Layer 8 of a small transformer language model trained on English Wikipedia (11 layers, counted from 0, width 64).
A neuron adds its activation times its output weights to the MLP's output. To switch it off is to set its activation to zero at one token and run the rest of the model.
A neuron's activation on a vector x is SiLU(gate . x) times (in . x), where the dot is the dot product.

Input weights of the MLP neurons that the questions are about. A number n stands for (n - 500) times 0.0013.
n0 gate: 585 229 445 509 339 571 338 395 618 701 464 304 631 544 524 611 574 658 371 389 570 391 608 420 551 643 496 393 526 524 271 616 477 513 526 552 755 374 328 277 468 691 443 519 187 402 551 523 571 345 607 402 309 538 442 558 515 498 365 407 491 660 492 578
n8 gate: 606 302 362 441 521 368 402 424 508 623 606 456 445 484 699 615 225 651 422 482 405 195 514 581 637 475 724 508 614 467 615 421 382 592 483 326 427 400 653 542 250 659 629 188 546 469 512 590 357 249 421 678 451 615 452 507 519 486 248 641 381 250 142 227
n21 gate: 563 382 393 482 627 374 458 459 583 668 808 699 427 548 537 587 447 723 440 503 274 294 492 550 466 395 484 441 562 374 445 732 153 598 441 591 753 504 656 480 394 563 433 329 530 544 616 495 408 318 484 655 451 520 408 359 640 516 515 783 471 506 545 442
n22 gate: 461 528 653 401 417 398 309 324 377 429 630 526 342 467 400 195 283 608 507 746 328 624 286 514 450 354 612 354 258 341 298 502 270 752 584 635 674 419 539 551 539 695 530 532 504 450 346 458 529 198 381 651 581 361 458 529 461 433 284 532 496 398 455 496
n27 gate: 426 677 344 488 508 518 476 625 381 486 534 326 750 346 428 766 721 603 646 456 332 466 516 618 580 561 465 603 539 497 797 658 426 659 481 519 501 574 662 448 481 627 277 556 606 268 393 681 491 543 396 218 471 607 576 203 267 216 557 450 141 138 401 351
n66 gate: 338 567 423 687 622 448 530 386 464 148 487 566 535 484 645 325 279 554 561 457 450 543 603 571 613 529 628 489 510 467 474 558 411 389 414 499 543 389 295 654 390 506 508 142 573 443 592 511 400 725 662 547 328 424 577 556 584 492 691 371 337 471 524 337
n98 gate: 500 508 272 483 611 394 350 564 569 486 352 675 650 479 464 513 543 480 456 488 486 540 551 772 805 622 555 419 616 435 519 696 383 499 345 429 496 291 503 440 471 349 662 612 549 500 444 420 360 301 541 731 615 507 278 560 649 197 473 454 695 648 568 409
n118 gate: 23 462 475 564 503 620 547 608 527 643 493 550 492 469 508 564 535 452 613 765 563 554 642 711 586 693 726 666 533 483 587 507 353 572 399 464 670 599 351 433 645 512 608 606 698 439 463 517 575 357 327 538 503 324 428 172 366 491 666 522 719 446 388 516
n119 gate: 583 581 346 659 655 272 496 671 477 539 352 205 414 556 680 399 373 432 641 451 333 619 397 507 485 701 370 300 385 431 733 515 529 522 483 592 697 118 520 628 355 465 228 309 663 335 312 548 529 422 699 311 198 689 503 207 491 599 680 574 514 470 566 392
n120 gate: 578 485 544 617 238 474 365 439 328 374 352 555 539 302 603 540 375 660 723 646 495 669 475 311 489 544 634 498 502 564 217 474 633 674 445 279 389 623 378 552 346 479 217 586 355 465 442 389 318 489 364 412 466 674 165 318 639 657 298 614 368 408 487 565
n0 in: 732 562 533 367 344 490 290 469 463 427 334 587 511 326 482 358 414 507 527 366 539 364 640 363 371 316 705 451 218 437 460 516 415 630 548 443 280 495 421 563 570 511 422 508 520 357 337 489 498 405 609 491 398 518 514 464 433 431 428 518 248 450 425 422
n8 in: 510 554 503 474 605 359 242 350 439 432 471 497 617 527 753 387 385 700 494 567 447 460 547 523 753 388 506 435 550 448 476 514 522 718 780 553 425 213 552 554 305 610 460 497 514 473 725 596 472 633 504 251 597 643 489 528 488 435 433 673 360 402 265 174
n21 in: 480 543 594 596 403 667 391 585 451 345 279 440 648 355 567 442 529 591 594 600 508 600 454 665 541 669 450 571 262 380 399 545 509 423 510 521 514 441 285 494 382 568 415 567 580 367 495 422 639 591 498 344 341 497 561 610 316 571 480 492 355 388 312 496
n22 in: 602 207 544 376 675 446 438 418 698 417 472 651 611 415 436 286 282 455 523 737 570 607 480 491 295 481 263 333 576 557 439 473 431 411 378 643 560 420 648 496 267 370 470 447 548 483 527 365 532 591 544 512 493 642 598 585 556 587 625 330 731 389 621 499
n27 in: 471 564 382 218 604 765 453 767 352 669 335 505 672 298 589 478 629 498 487 606 370 432 871 642 468 510 255 545 736 466 734 609 570 410 511 792 397 487 642 735 426 509 600 505 507 501 540 434 397 489 487 443 91 392 508 376 589 301 227 533 310 474 515 399
n66 in: 420 450 453 670 478 722 441 464 390 291 370 554 487 244 581 390 524 463 496 403 485 550 588 481 473 407 580 485 476 435 613 425 565 264 437 495 479 772 457 400 359 345 705 306 425 585 581 506 350 614 564 616 453 461 601 529 510 720 437 446 315 415 812 416
n98 in: 426 289 679 576 308 701 401 675 615 416 274 492 387 459 599 768 360 510 538 579 571 674 473 231 519 593 498 472 524 607 438 480 611 371 551 133 608 449 596 493 495 604 518 641 489 657 391 497 415 604 310 465 407 315 545 321 722 614 385 543 583 536 430 543
n118 in: 430 545 379 528 403 457 449 381 375 654 312 429 605 460 602 481 432 384 660 499 725 506 485 589 646 452 677 687 503 581 511 421 582 523 433 552 541 689 380 726 507 649 421 705 440 244 380 485 593 711 410 463 783 549 382 164 508 328 585 500 553 472 702 574
n119 in: 474 521 310 467 590 439 421 495 432 600 337 102 441 526 511 404 607 562 475 664 443 668 377 561 504 453 572 325 364 606 332 592 650 463 923 508 599 275 539 318 337 502 271 342 246 423 354 360 431 674 736 490 532 611 598 424 522 534 575 596 508 521 392 498
n120 in: 661 406 650 465 524 468 601 225 471 565 438 655 618 385 562 335 614 539 712 475 671 482 584 619 712 464 453 540 402 368 748 354 630 620 607 537 546 790 625 425 341 443 253 355 685 559 200 447 528 413 581 205 447 604 498 444 370 450 495 599 491 434 350 327

Output weights of the MLP neurons that the questions are about. A number n stands for (n - 500) times 0.0013.
n0: 561 383 523 758 591 492 527 515 319 402 392 351 374 471 631 405 610 516 352 699 447 498 555 454 380 517 628 551 459 398 460 587 523 510 622 401 694 364 854 485 431 557 451 400 685 480 392 481 441 652 653 304 591 672 525 488 463 571 240 572 381 496 618 525
n8: 643 256 477 634 437 494 417 815 672 519 304 513 541 543 555 533 628 571 630 670 385 719 510 505 620 539 452 429 587 575 343 525 485 519 435 527 512 361 313 492 574 490 309 515 402 541 620 386 608 478 543 384 439 395 414 464 651 307 398 347 530 421 416 733
n21: 38 404 466 648 660 435 433 379 437 587 652 624 476 518 445 456 514 526 473 757 523 452 495 533 522 511 681 492 663 472 507 601 509 578 409 505 625 577 602 424 532 476 616 438 569 401 469 395 394 598 590 457 405 583 358 469 478 446 471 478 387 437 485 500
n22: 421 742 651 535 365 497 406 661 463 339 405 558 471 728 525 554 442 456 601 503 559 440 717 590 614 262 850 518 533 638 543 341 460 715 546 520 402 349 278 643 396 401 434 638 598 343 570 543 347 487 552 486 583 466 423 530 311 444 454 550 539 636 293 508
n27: 547 516 494 620 449 391 392 625 370 242 311 476 572 454 421 578 620 395 443 479 585 591 515 476 393 52 326 595 641 424 603 484 532 465 557 566 413 535 377 491 691 612 266 373 360 313 414 263 450 481 630 538 484 327 455 299 449 337 307 464 424 435 342 861
n66: 577 621 568 458 488 736 564 538 433 621 513 412 730 545 462 220 471 490 474 561 565 536 456 570 683 358 489 541 369 676 483 611 474 481 635 474 581 546 525 397 524 442 328 175 557 442 441 610 599 621 555 434 522 587 641 465 533 608 402 204 291 438 545 371
n98: 601 674 358 373 464 506 440 565 534 499 371 546 436 742 365 431 589 393 603 569 544 449 229 544 457 603 344 705 270 475 377 511 547 524 636 485 417 622 500 337 514 603 496 363 306 332 505 616 470 434 489 609 492 572 590 716 235 449 674 558 466 423 372 476
n118: 625 577 494 435 545 487 519 562 336 550 376 656 569 653 776 507 534 416 686 329 447 234 156 366 596 533 470 426 393 439 532 552 580 572 531 464 508 526 715 650 433 640 584 539 345 520 466 509 528 435 328 463 532 768 655 454 459 419 476 560 493 472 648 359
n119: 618 392 501 498 475 589 311 509 535 379 431 569 417 565 463 480 350 446 710 475 608 640 667 330 622 388 515 448 604 483 455 496 737 806 314 464 475 441 455 380 622 743 534 633 508 767 238 427 575 437 421 535 673 538 422 427 732 421 513 457 476 765 565 508
n120: 345 451 472 531 647 322 480 499 547 546 309 601 414 786 437 517 599 248 509 431 468 388 756 497 483 653 409 403 626 595 562 320 490 480 361 552 593 767 338 516 791 338 444 411 318 228 380 542 493 431 667 578 522 707 478 509 416 419 516 491 638 677 587 336

Each question names a token from some text and the token that comes next. It shows the vector x that enters the MLP there. A number n stands for (n - 500) times 0.012.

Then comes g, the gradient of the next token's log-probability with respect to the MLP's output, scaled to length 1. A neuron's effect is roughly proportional to its activation times (output weights . g). A number n stands for (n - 500) times 0.00093.

" and", then " Kan"
x: 759 489 382 461 531 635 471 503 628 369 447 479 573 676 472 530 452 653 569 395 440 436 375 464 633 462 622 602 460 521 415 495 543 488 442 520 514 307 587 463 587 242 494 386 570 454 551 529 429 494 414 497 580 421 314 504 419 496 199 496 567 488 426 592
g: 440 334 514 489 648 770 475 676 599 395 478 427 516 367 524 722 321 558 430 614 327 744 623 529 602 244 520 508 463 338 250 574 534 574 498 405 503 385 347 334 382 699 824 609 523 619 549 598 725 491 409 565 426 417 284 174 510 416 575 581 560 382 595 648
Switching off which neuron hurts the next token most? n8

"8", then "0"
x: 677 353 543 704 529 553 482 503 500 552 694 492 554 529 480 621 550 574 372 515 479 708 577 562 450 580 491 585 473 616 409 603 489 423 360 534 683 640 488 457 447 506 653 609 574 569 597 438 389 423 602 612 516 768 415 429 534 543 604 387 554 517 605 619
g: 577 500 633 579 648 514 495 488 451 456 575 361 524 787 604 630 335 49 661 256 306 488 178 528 573 507 282 545 579 593 467 338 587 649 465 720 531 666 421 674 507 613 353 551 676 494 523 415 558 406 671 381 386 573 597 487 436 519 286 666 645 512 578 494
Which neuron, switched off, raises the next token's probability most? n120

" K", then "."
x: 387 515 573 590 549 615 440 475 626 521 588 418 635 586 356 397 430 400 619 569 587 434 559 432 579 176 568 601 565 568 482 355 568 313 458 462 598 554 359 595 379 501 537 502 524 463 495 400 409 615 588 406 565 409 523 429 511 721 626 394 505 501 477 481
g: 672 453 506 592 372 328 681 437 484 629 641 511 755 537 498 530 555 584 446 351 311 748 603 312 484 493 556 643 153 708 524 394 581 432 476 548 389 627 620 552 590 487 318 331 644 589 522 395 527 630 639 460 638 550 485 676 172 472 575 339 310 734 263 552
Which neuron, switched off, raises the next token's probability most? n118

"His", then " entry"
x: 600 616 793 454 625 609 533 491 596 382 620 634 503 495 499 629 574 506 461 126 566 464 600 543 446 574 592 538 540 477 363 456 477 378 567 426 435 409 534 743 545 495 509 535 563 431 439 436 360 396 447 593 476 427 547 458 589 448 437 549 587 721 634 495
g: 494 383 482 473 548 573 406 549 525 527 479 679 503 548 428 493 671 461 810 454 479 487 518 549 905 500 364 502 245 474 595 545 674 547 675 211 317 459 530 543 496 624 554 357 476 641 599 272 605 584 708 487 652 379 657 563 665 427 779 649 431 646 196 418
Which two neurons, each switched off alone, lower its probability most, in order? n98, n119

" All", then "-"
x: 656 289 516 460 587 591 476 402 583 658 684 583 422 342 448 410 413 509 595 409 510 597 494 335 577 538 513 458 540 586 606 423 552 452 128 463 504 618 498 642 526 374 667 485 541 498 410 558 460 514 471 542 469 482 532 472 451 559 421 604 633 400 789 557
g: 443 417 597 499 372 404 614 410 526 691 527 361 371 250 449 388 513 419 678 369 537 566 325 243 488 554 565 496 658 785 427 382 267 392 651 655 413 516 400 433 725 489 580 763 452 578 461 671 563 545 601 708 593 460 810 566 433 678 401 288 278 544 340 400
Switching off which neuron hurts the next token most? n21

" National", then " Basketball"
x: 681 309 487 339 512 680 602 484 359 556 509 524 497 404 407 560 592 534 347 502 550 465 540 464 707 635 513 484 585 418 697 459 694 382 488 328 512 578 592 542 503 435 700 526 520 553 482 475 524 564 499 434 610 503 503 459 546 464 299 560 597 559 692 477
g: 411 440 577 570 344 534 448 551 606 332 504 313 528 528 542 375 617 472 356 594 534 389 524 299 658 545 704 566 564 299 430 404 586 499 286 830 598 403 514 543 462 662 498 304 643 394 552 432 530 385 686 534 422 285 258 731 389 200 522 448 432 96 445 471
Which neuron, switched off, raises the next token's probability most? n27

"-", then "Star"
x: 667 551 393 351 521 475 610 393 495 679 546 526 421 403 439 505 542 399 562 407 614 663 590 480 537 437 480 531 586 518 679 447 453 598 251 501 570 428 395 441 535 426 631 672 609 463 517 534 581 640 602 312 508 398 419 381 548 489 562 428 749 480 725 515
g: 459 455 472 390 755 434 724 660 516 421 373 425 477 281 447 582 347 647 700 432 347 456 399 533 629 413 55 552 477 544 757 516 399 592 674 377 641 544 603 556 365 486 325 434 264 495 524 351 546 407 428 653 412 365 500 473 370 456 516 608 461 265 798 619
Switching off which neuron hurts the next token most? n118

"rise", then " of"
x: 561 556 394 448 441 440 534 590 626 673 570 576 582 570 420 572 508 325 340 321 487 355 530 458 371 516 348 298 617 548 655 521 491 399 659 516 597 446 598 395 422 512 467 616 679 594 533 632 517 461 715 670 384 685 654 495 566 429 396 481 486 583 548 569
g: 301 361 588 587 487 560 498 650 438 599 204 742 492 319 330 635 443 698 453 458 278 334 375 373 422 582 450 563 278 603 592 491 201 491 574 391 754 649 306 716 402 392 569 262 570 497 633 453 429 604 375 560 345 513 438 691 532 561 373 459 510 710 637 553
Which neuron, switched off, raises the next token's probability most? n21

"9", then "7"
x: 493 465 346 767 515 656 601 498 575 555 610 471 464 235 437 574 565 529 446 439 546 660 559 549 376 580 579 603 471 515 507 605 498 374 464 476 731 559 490 503 506 519 516 484 629 512 675 600 436 501 555 576 534 763 415 434 437 561 511 420 453 551 603 698
g: 493 363 375 606 619 386 266 340 429 207 441 585 327 382 228 468 549 303 402 492 476 591 526 573 519 621 650 507 164 420 599 570 201 494 411 572 252 571 716 584 450 436 467 497 600 421 512 439 403 540 437 259 432 610 575 457 818 596 413 479 487 452 238 595
Which neuron, switched off, raises the next token's probability most? n0

" as", then " S"
x: 777 304 467 606 613 490 501 602 584 565 599 534 410 588 563 474 409 509 566 420 550 509 501 578 589 319 521 539 511 400 537 557 478 535 407 567 574 383 614 499 334 496 521 573 496 554 523 415 609 512 506 536 469 625 489 335 661 365 327 621 562 558 471 660
g: 507 305 659 468 664 696 780 647 492 556 474 399 629 536 454 485 561 385 615 706 516 643 479 382 418 308 608 707 378 447 355 325 878 432 590 440 382 632 330 477 444 405 658 731 557 618 472 458 623 785 464 427 561 532 576 620 771 578 455 334 537 492 657 654
Which two neurons, each switched off alone, lower its probability most, in order? n21, n8

")", then " and"
x: 657 558 518 478 510 425 510 485 425 435 586 459 552 541 372 426 515 566 542 622 513 640 312 492 433 247 453 560 475 489 460 520 576 566 685 516 569 609 647 409 364 419 616 428 568 525 623 624 508 234 413 337 472 709 498 458 455 605 521 493 503 410 573 613
g: 600 314 550 510 445 329 434 340 300 403 523 408 375 591 404 706 410 726 322 241 230 270 511 500 427 470 466 603 783 444 483 533 410 350 333 548 596 421 292 253 405 360 497 523 569 359 740 713 593 440 585 402 251 505 512 365 460 645 515 414 349 462 494 343
Which neuron, switched off, raises the next token's probability most? n22

" of", then " D"
x: 807 246 584 495 551 426 366 512 500 476 426 469 486 535 484 360 456 515 590 341 445 569 500 375 596 308 514 535 571 473 431 571 465 478 395 442 519 424 588 583 500 502 500 581 507 369 534 375 513 405 457 367 495 549 387 494 498 367 395 651 525 475 362 620
g: 543 450 510 483 672 468 551 498 476 387 398 316 549 552 412 567 580 317 612 524 693 503 463 578 300 358 519 651 237 410 315 396 779 501 648 452 239 409 494 466 454 349 689 596 525 655 415 458 560 831 334 505 521 303 427 399 825 619 571 190 477 494 490 701
Switching off which neuron hurts the next token most? n8

" playoff", then "s"
x: 765 448 367 260 599 591 579 392 480 684 387 407 415 608 344 508 462 441 394 304 571 430 533 431 539 681 397 473 516 503 570 506 601 395 570 546 420 485 597 479 445 445 526 498 503 492 531 538 489 466 631 539 578 541 597 403 503 493 498 600 509 582 793 431
g: 525 485 395 451 525 414 667 539 213 533 442 381 517 615 634 721 494 226 464 684 524 493 625 361 583 430 595 511 592 717 433 429 575 454 250 615 500 309 672 551 452 370 376 709 474 678 431 673 373 408 685 661 589 567 662 371 827 473 673 390 668 373 558 740
Which two neurons, each switched off alone, lower its probability most, in order? n119, n98

"j", then "er"
x: 445 661 701 603 558 633 575 466 700 627 408 520 528 649 550 568 460 359 489 530 491 320 421 433 540 323 498 657 502 620 469 488 359 454 622 413 372 427 342 458 494 491 462 627 505 668 414 349 456 457 426 668 585 378 575 598 584 677 579 434 453 693 524 484
g: 478 403 402 403 379 390 398 571 670 630 342 632 649 631 696 490 272 441 712 404 375 532 496 741 401 502 395 619 722 507 347 394 403 560 228 490 463 584 314 758 771 461 523 697 507 501 661 314 345 337 431 481 418 807 463 522 662 665 434 523 607 554 508 616
Which two neurons, each switched off alone, lower its probability most, in order? n120, n8

"x", then "ian"
x: 640 494 628 371 435 592 473 539 552 508 593 421 558 398 414 472 531 447 531 575 380 447 315 396 464 27 551 448 395 473 543 569 568 458 511 499 523 553 580 491 485 504 513 567 376 587 505 483 504 440 489 435 474 537 551 535 481 527 630 483 550 445 454 520
g: 431 475 619 378 614 607 176 605 502 462 413 458 238 588 587 706 528 566 343 459 440 348 443 246 600 581 626 656 563 729 540 617 405 575 320 522 657 624 386 761 663 777 566 396 555 404 563 531 498 423 523 426 586 368 829 561 575 679 401 581 615 443 367 279
Switching off which neuron hurts the next token most? n22

"en", then "id"
x: 606 406 575 354 465 468 529 469 518 418 473 448 482 403 517 524 560 589 547 543 435 517 368 371 441 41 530 471 497 531 470 459 579 519 472 454 409 553 568 485 607 444 532 679 404 510 574 409 424 469 558 300 503 602 382 484 359 653 526 536 504 447 479 478
g: 456 614 598 550 535 627 514 542 649 396 668 513 511 434 476 585 149 286 587 512 520 222 690 604 549 310 491 516 454 554 759 538 253 539 283 326 557 357 796 496 517 582 668 694 364 492 317 495 471 600 446 435 828 484 357 687 557 570 484 572 317 487 583 613
Which neuron, switched off, raises the next token's probability most? n120

" an", then " early"
x: 570 508 623 653 370 495 523 380 675 394 466 543 448 413 383 462 515 510 582 299 650 589 455 611 488 516 553 415 682 469 522 559 536 334 508 349 558 304 607 396 362 472 543 647 498 506 495 329 339 472 517 484 609 342 539 616 587 455 359 547 690 590 561 509
g: 523 681 502 553 481 735 523 500 633 382 364 718 328 194 523 812 396 606 454 530 532 554 676 574 518 476 396 460 603 376 522 605 328 569 590 769 678 448 641 525 536 464 341 452 613 453 731 536 473 403 267 583 330 652 411 408 136 268 358 564 565 551 457 485
Which neuron, switched off, raises the next token's probability most? n98

" in", then " "
x: 611 321 662 554 513 427 442 574 459 614 369 496 441 406 480 502 543 425 579 305 565 665 733 454 541 368 350 440 579 565 512 560 468 351 529 566 400 393 476 522 544 488 578 599 567 420 531 567 450 371 362 496 406 547 504 396 382 431 341 563 479 393 454 681
g: 568 613 691 419 189 723 358 770 501 345 323 601 685 434 271 444 533 166 633 621 610 626 506 574 378 468 339 532 404 533 657 471 494 474 618 542 300 586 464 440 564 324 483 521 409 325 311 526 561 819 409 511 559 364 604 298 576 514 549 431 376 691 441 562
Switching off which neuron hurts the next token most? n27

" B", then " by"
x: 437 403 575 546 527 527 461 423 445 528 631 508 534 691 327 363 461 450 556 607 621 426 532 337 572 182 526 622 416 650 516 469 465 353 366 514 593 528 465 426 410 461 513 528 531 453 617 446 432 484 502 335 595 408 554 535 513 767 631 432 421 475 546 437
g: 667 345 583 374 421 508 722 651 389 648 670 531 552 632 429 758 650 752 369 441 445 467 383 595 564 502 426 361 472 617 467 519 548 339 553 529 482 677 697 288 508 165 503 430 527 754 607 674 506 422 689 262 313 658 453 485 529 648 394 378 320 580 334 352
Which neuron, switched off, raises the next token's probability most? n27

" teams", then ","
x: 802 454 506 439 633 432 561 430 545 662 553 504 447 462 582 486 463 477 485 314 492 485 346 409 502 682 344 589 526 398 729 495 482 397 572 436 348 527 610 517 397 462 539 435 668 411 598 578 480 580 652 499 474 474 537 541 394 522 558 535 508 510 547 467
g: 479 268 518 547 592 774 562 455 430 628 586 433 383 478 365 474 631 603 173 426 270 376 539 539 489 260 495 452 608 346 478 474 548 556 599 690 548 443 411 437 722 533 368 678 578 342 584 490 335 565 608 736 551 678 568 389 479 602 664 333 503 180 769 302
Switching off which neuron hurts the next token most? n119

",", then " Nar"
x: 716 515 674 416 407 549 466 470 563 488 466 357 598 596 426 562 491 536 492 533 413 510 413 491 545 262 572 509 511 422 474 518 488 475 499 603 561 339 602 473 503 318 608 539 505 459 626 486 474 404 465 276 352 487 479 434 514 422 469 543 453 509 637 715
g: 425 539 356 540 647 442 494 821 330 609 364 710 761 355 461 261 463 578 254 572 380 510 537 629 517 354 604 437 274 271 582 408 666 478 721 309 620 270 394 585 368 672 524 564 498 481 393 592 407 616 553 535 571 463 664 255 333 406 528 591 534 410 313 579
Switching off which neuron hurts the next token most? n0

" ", then "pan"
x: 454 539 459 487 635 360 490 486 514 504 573 427 455 565 483 479 438 521 601 433 483 489 519 432 505 584 621 464 588 625 464 615 385 446 419 525 518 497 606 539 535 402 582 741 573 500 464 499 474 571 544 504 584 490 527 396 607 393 582 41 584 517 598 524
g: 523 640 643 438 423 600 434 400 618 329 837 590 431 334 654 504 668 605 498 528 363 395 464 564 284 444 281 589 606 252 680 174 169 555 729 184 665 502 447 598 471 584 546 549 660 446 455 610 501 499 427 583 366 574 483 564 635 399 536 369 572 596 591 517
Switching off which neuron hurts the next token most? n66

".", then " His"
x: 687 341 405 590 647 385 440 503 537 626 604 335 508 731 462 402 608 466 594 662 409 502 524 437 408 607 703 442 398 458 505 528 579 573 545 406 298 396 451 463 541 526 373 438 649 534 429 625 612 567 447 420 541 588 497 524 470 554 471 530 501 574 418 677
g: 392 740 519 514 353 384 421 425 716 348 373 360 333 614 385 441 477 614 500 605 216 558 770 234 473 673 621 463 510 541 327 650 323 394 412 490 369 398 730 486 444 476 485 668 397 327 497 427 549 403 550 716 632 624 335 639 372 315 435 614 655 729 343 428
Which neuron, switched off, raises the next token's probability most? n66

" English", then " played"
x: 726 542 600 452 457 654 481 534 648 676 625 393 519 431 647 490 602 603 466 336 293 561 417 492 540 535 598 464 549 396 453 454 679 230 599 493 486 521 692 420 679 543 536 480 555 489 547 554 503 353 565 494 510 546 544 621 591 473 479 528 548 638 635 446
g: 559 570 424 401 750 666 648 509 743 572 401 370 429 570 409 537 304 488 710 588 539 446 251 369 594 539 78 582 498 407 534 608 348 376 436 531 415 489 568 662 362 316 672 575 463 544 513 691 427 645 390 478 613 441 424 607 256 672 699 716 464 292 626 475
Which two neurons, each switched off alone, lower its probability most, in order? n0, n21

" Col", then "leg"
x: 498 399 417 514 439 442 484 496 441 654 431 511 443 510 504 748 455 493 522 580 616 479 516 483 521 289 672 606 556 678 550 332 484 501 516 491 495 594 456 365 488 485 355 562 393 490 462 404 420 633 592 442 797 418 544 531 418 602 241 519 548 672 615 418
g: 443 629 272 398 714 430 491 591 436 558 667 472 331 679 616 277 615 528 764 599 411 540 575 239 600 741 523 668 634 436 495 531 181 591 528 512 523 551 254 462 454 520 502 493 511 325 629 342 618 605 483 672 725 663 385 498 469 391 393 453 196 634 517 656
Which two neurons, each switched off alone, lower its probability most, in order? n120, n21

"==", then "Early"
x: 480 575 585 597 557 582 557 486 691 506 462 405 598 446 380 606 701 480 642 476 652 462 476 545 427 561 608 425 401 492 481 576 390 464 378 468 301 519 649 517 626 539 533 503 666 437 361 561 560 664 413 266 523 500 722 521 712 409 322 665 530 552 636 534
g: 370 340 623 518 453 669 349 551 664 347 250 454 476 360 668 574 216 488 600 741 350 533 759 433 256 524 499 463 357 586 623 727 656 439 487 643 703 577 647 606 473 488 204 601 533 343 365 612 385 491 557 452 510 248 351 361 434 294 536 444 468 512 388 500
Switching off which neuron hurts the next token most? n27

" he", then " himself"
x: 514 724 621 383 640 587 548 376 726 372 535 335 490 649 421 560 410 402 513 288 381 398 390 474 433 411 716 497 610 450 434 464 495 400 555 505 445 424 518 535 384 262 431 570 534 544 423 457 462 368 451 649 571 627 597 554 424 593 412 512 320 495 555 563
g: 545 274 544 536 268 209 446 493 637 271 674 517 473 575 569 603 399 538 342 433 474 457 497 600 548 297 645 583 588 584 609 558 559 550 446 541 387 394 576 554 465 907 437 507 670 487 442 577 487 270 829 459 451 516 675 195 616 503 310 578 602 563 251 417
Switching off which neuron hurts the next token most? n27

" NBA", then " player"
x: 707 423 497 300 701 505 554 363 582 608 533 413 473 595 446 412 595 457 435 223 445 411 456 383 612 612 376 563 447 420 577 462 576 502 502 433 276 428 584 424 402 446 561 508 556 493 536 437 540 584 694 631 527 472 535 488 552 455 604 511 546 621 696 409
g: 448 502 660 485 251 516 559 389 578 749 615 460 284 438 511 468 314 662 578 527 446 375 554 641 342 399 781 633 453 255 727 292 600 831 739 494 412 512 491 485 523 635 655 415 651 682 548 319 609 695 515 395 612 391 540 576 605 495 404 513 687 410 371 363
Switching off which neuron hurts the next token most? n98

"M", then ")."
x: 538 465 670 565 661 635 440 401 415 468 575 366 665 625 508 412 485 400 486 516 648 485 428 549 585 137 581 630 545 553 453 515 464 538 427 462 508 460 586 588 423 509 623 396 499 500 724 492 474 652 615 506 420 464 575 573 529 550 512 437 429 533 509 419
g: 656 557 444 324 417 457 654 382 393 546 542 322 600 497 549 528 621 651 470 281 327 481 646 375 494 592 651 694 239 486 444 497 497 526 532 522 605 473 813 543 658 445 357 392 471 411 635 732 742 508 614 488 582 568 300 419 131 677 715 676 358 497 291 465
Switching off which neuron hurts the next token most? n66

"an", then "am"
x: 561 369 546 495 497 557 480 548 620 491 496 393 494 473 528 581 473 636 564 613 400 449 415 342 489 18 661 510 561 474 426 527 629 392 592 484 506 530 615 506 485 518 542 594 475 598 539 491 516 418 605 554 478 474 468 574 462 687 482 516 539 470 559 538
g: 421 638 643 572 398 527 527 387 607 542 832 578 518 539 669 466 325 415 575 503 453 600 604 379 517 439 635 321 524 695 589 398 278 627 312 470 579 643 383 494 382 438 430 732 291 565 659 421 340 460 493 739 504 507 953 720 294 649 454 406 582 474 411 509
Switching off which neuron hurts the next token most? n22

" second", then " round"
x: 657 370 495 248 497 727 630 394 489 665 520 535 451 518 361 545 530 561 403 220 641 346 538 442 560 683 435 482 620 623 509 580 574 458 468 408 518 385 506 520 450 456 584 364 626 485 474 512 603 600 558 650 567 518 584 497 598 499 388 452 479 520 591 519
g: 429 677 404 291 687 234 194 559 523 674 415 714 305 500 449 727 430 400 605 663 412 520 487 481 621 548 276 475 425 318 658 560 269 447 588 457 553 564 284 474 635 455 718 464 464 551 414 371 849 532 506 624 598 589 627 547 506 721 600 330 443 592 530 491
Which two neurons, each switched off alone, lower its probability most, in order? n0, n8

");", then " NBA"
x: 657 491 475 619 555 543 342 438 636 589 524 470 482 439 427 556 561 622 588 467 513 591 370 543 401 453 552 539 495 491 542 475 640 536 585 529 657 514 617 352 639 488 501 315 629 479 576 522 485 370 149 304 539 616 456 473 604 474 478 419 462 531 417 706
g: 478 481 519 414 427 831 441 313 550 548 433 646 218 387 398 356 590 582 492 478 633 355 707 339 552 779 584 604 415 447 620 525 501 627 314 704 485 348 515 622 372 614 433 303 451 307 516 527 498 499 616 476 408 156 269 417 429 437 422 565 680 642 741 364
Switching off which neuron hurts the next token most? n27

"\n", then "His"
x: 499 396 691 643 774 634 432 482 759 505 485 465 521 506 296 474 505 609 500 547 617 451 529 690 430 662 640 585 592 609 482 524 415 507 463 584 504 503 539 412 853 468 596 487 555 480 407 622 554 524 481 537 467 397 731 471 500 458 439 496 584 445 392 460
g: 398 577 522 493 451 739 456 608 421 690 454 248 249 394 511 498 476 466 577 506 347 336 612 525 327 565 573 306 548 272 381 506 659 593 547 476 536 501 500 555 541 661 361 557 516 40 472 614 740 685 464 426 571 441 353 592 418 363 635 504 626 167 309 421
Switching off which neuron hurts the next token most? n118

" was", then " under"
x: 594 598 536 432 614 293 523 434 687 631 436 562 454 664 452 584 564 417 523 185 598 585 301 652 552 458 519 408 544 489 496 579 439 454 552 571 533 360 605 461 401 460 409 472 440 471 481 430 452 458 571 560 590 555 485 566 368 795 545 532 467 427 461 529
g: 579 584 565 736 362 426 540 388 420 251 708 355 371 446 507 610 655 596 409 412 596 529 601 519 565 524 430 410 725 237 448 548 379 210 462 124 475 591 468 426 332 337 391 466 493 639 530 680 543 536 689 369 160 531 711 591 463 603 294 498 482 593 535 522
Switching off which neuron hurts the next token most? n98

"s", then " per"
x: 829 385 523 441 550 429 570 482 535 613 610 576 490 489 608 564 514 501 463 318 525 378 357 431 426 553 291 577 510 520 722 410 431 512 502 457 467 492 551 450 485 570 530 510 578 525 612 586 510 534 486 420 392 671 540 623 421 527 624 431 523 464 371 407
g: 331 631 726 528 516 451 628 479 719 267 312 483 380 471 893 389 490 435 396 512 453 495 492 429 461 707 477 536 549 394 750 722 269 595 567 451 579 302 454 620 449 519 579 300 585 615 358 358 753 573 288 502 480 439 326 665 478 375 431 529 719 369 448 366
Switching off which neuron hurts the next token most? n119

"at", then "te"
x: 549 389 546 347 418 571 375 451 619 568 577 422 571 475 409 450 439 535 520 555 467 447 469 327 460 92 454 480 377 581 413 401 576 367 525 477 508 509 606 432 333 563 621 620 497 439 570 491 447 396 440 605 474 629 526 342 483 659 409 588 561 499 500 554
g: 476 457 516 299 309 382 628 414 477 436 367 718 235 473 686 708 728 394 721 430 435 762 317 548 495 384 618 383 577 462 595 342 294 448 408 581 543 304 369 514 429 569 587 622 222 486 430 574 349 435 623 385 677 336 422 516 274 513 711 362 563 428 535 672
Switching off which neuron hurts the next token most? n22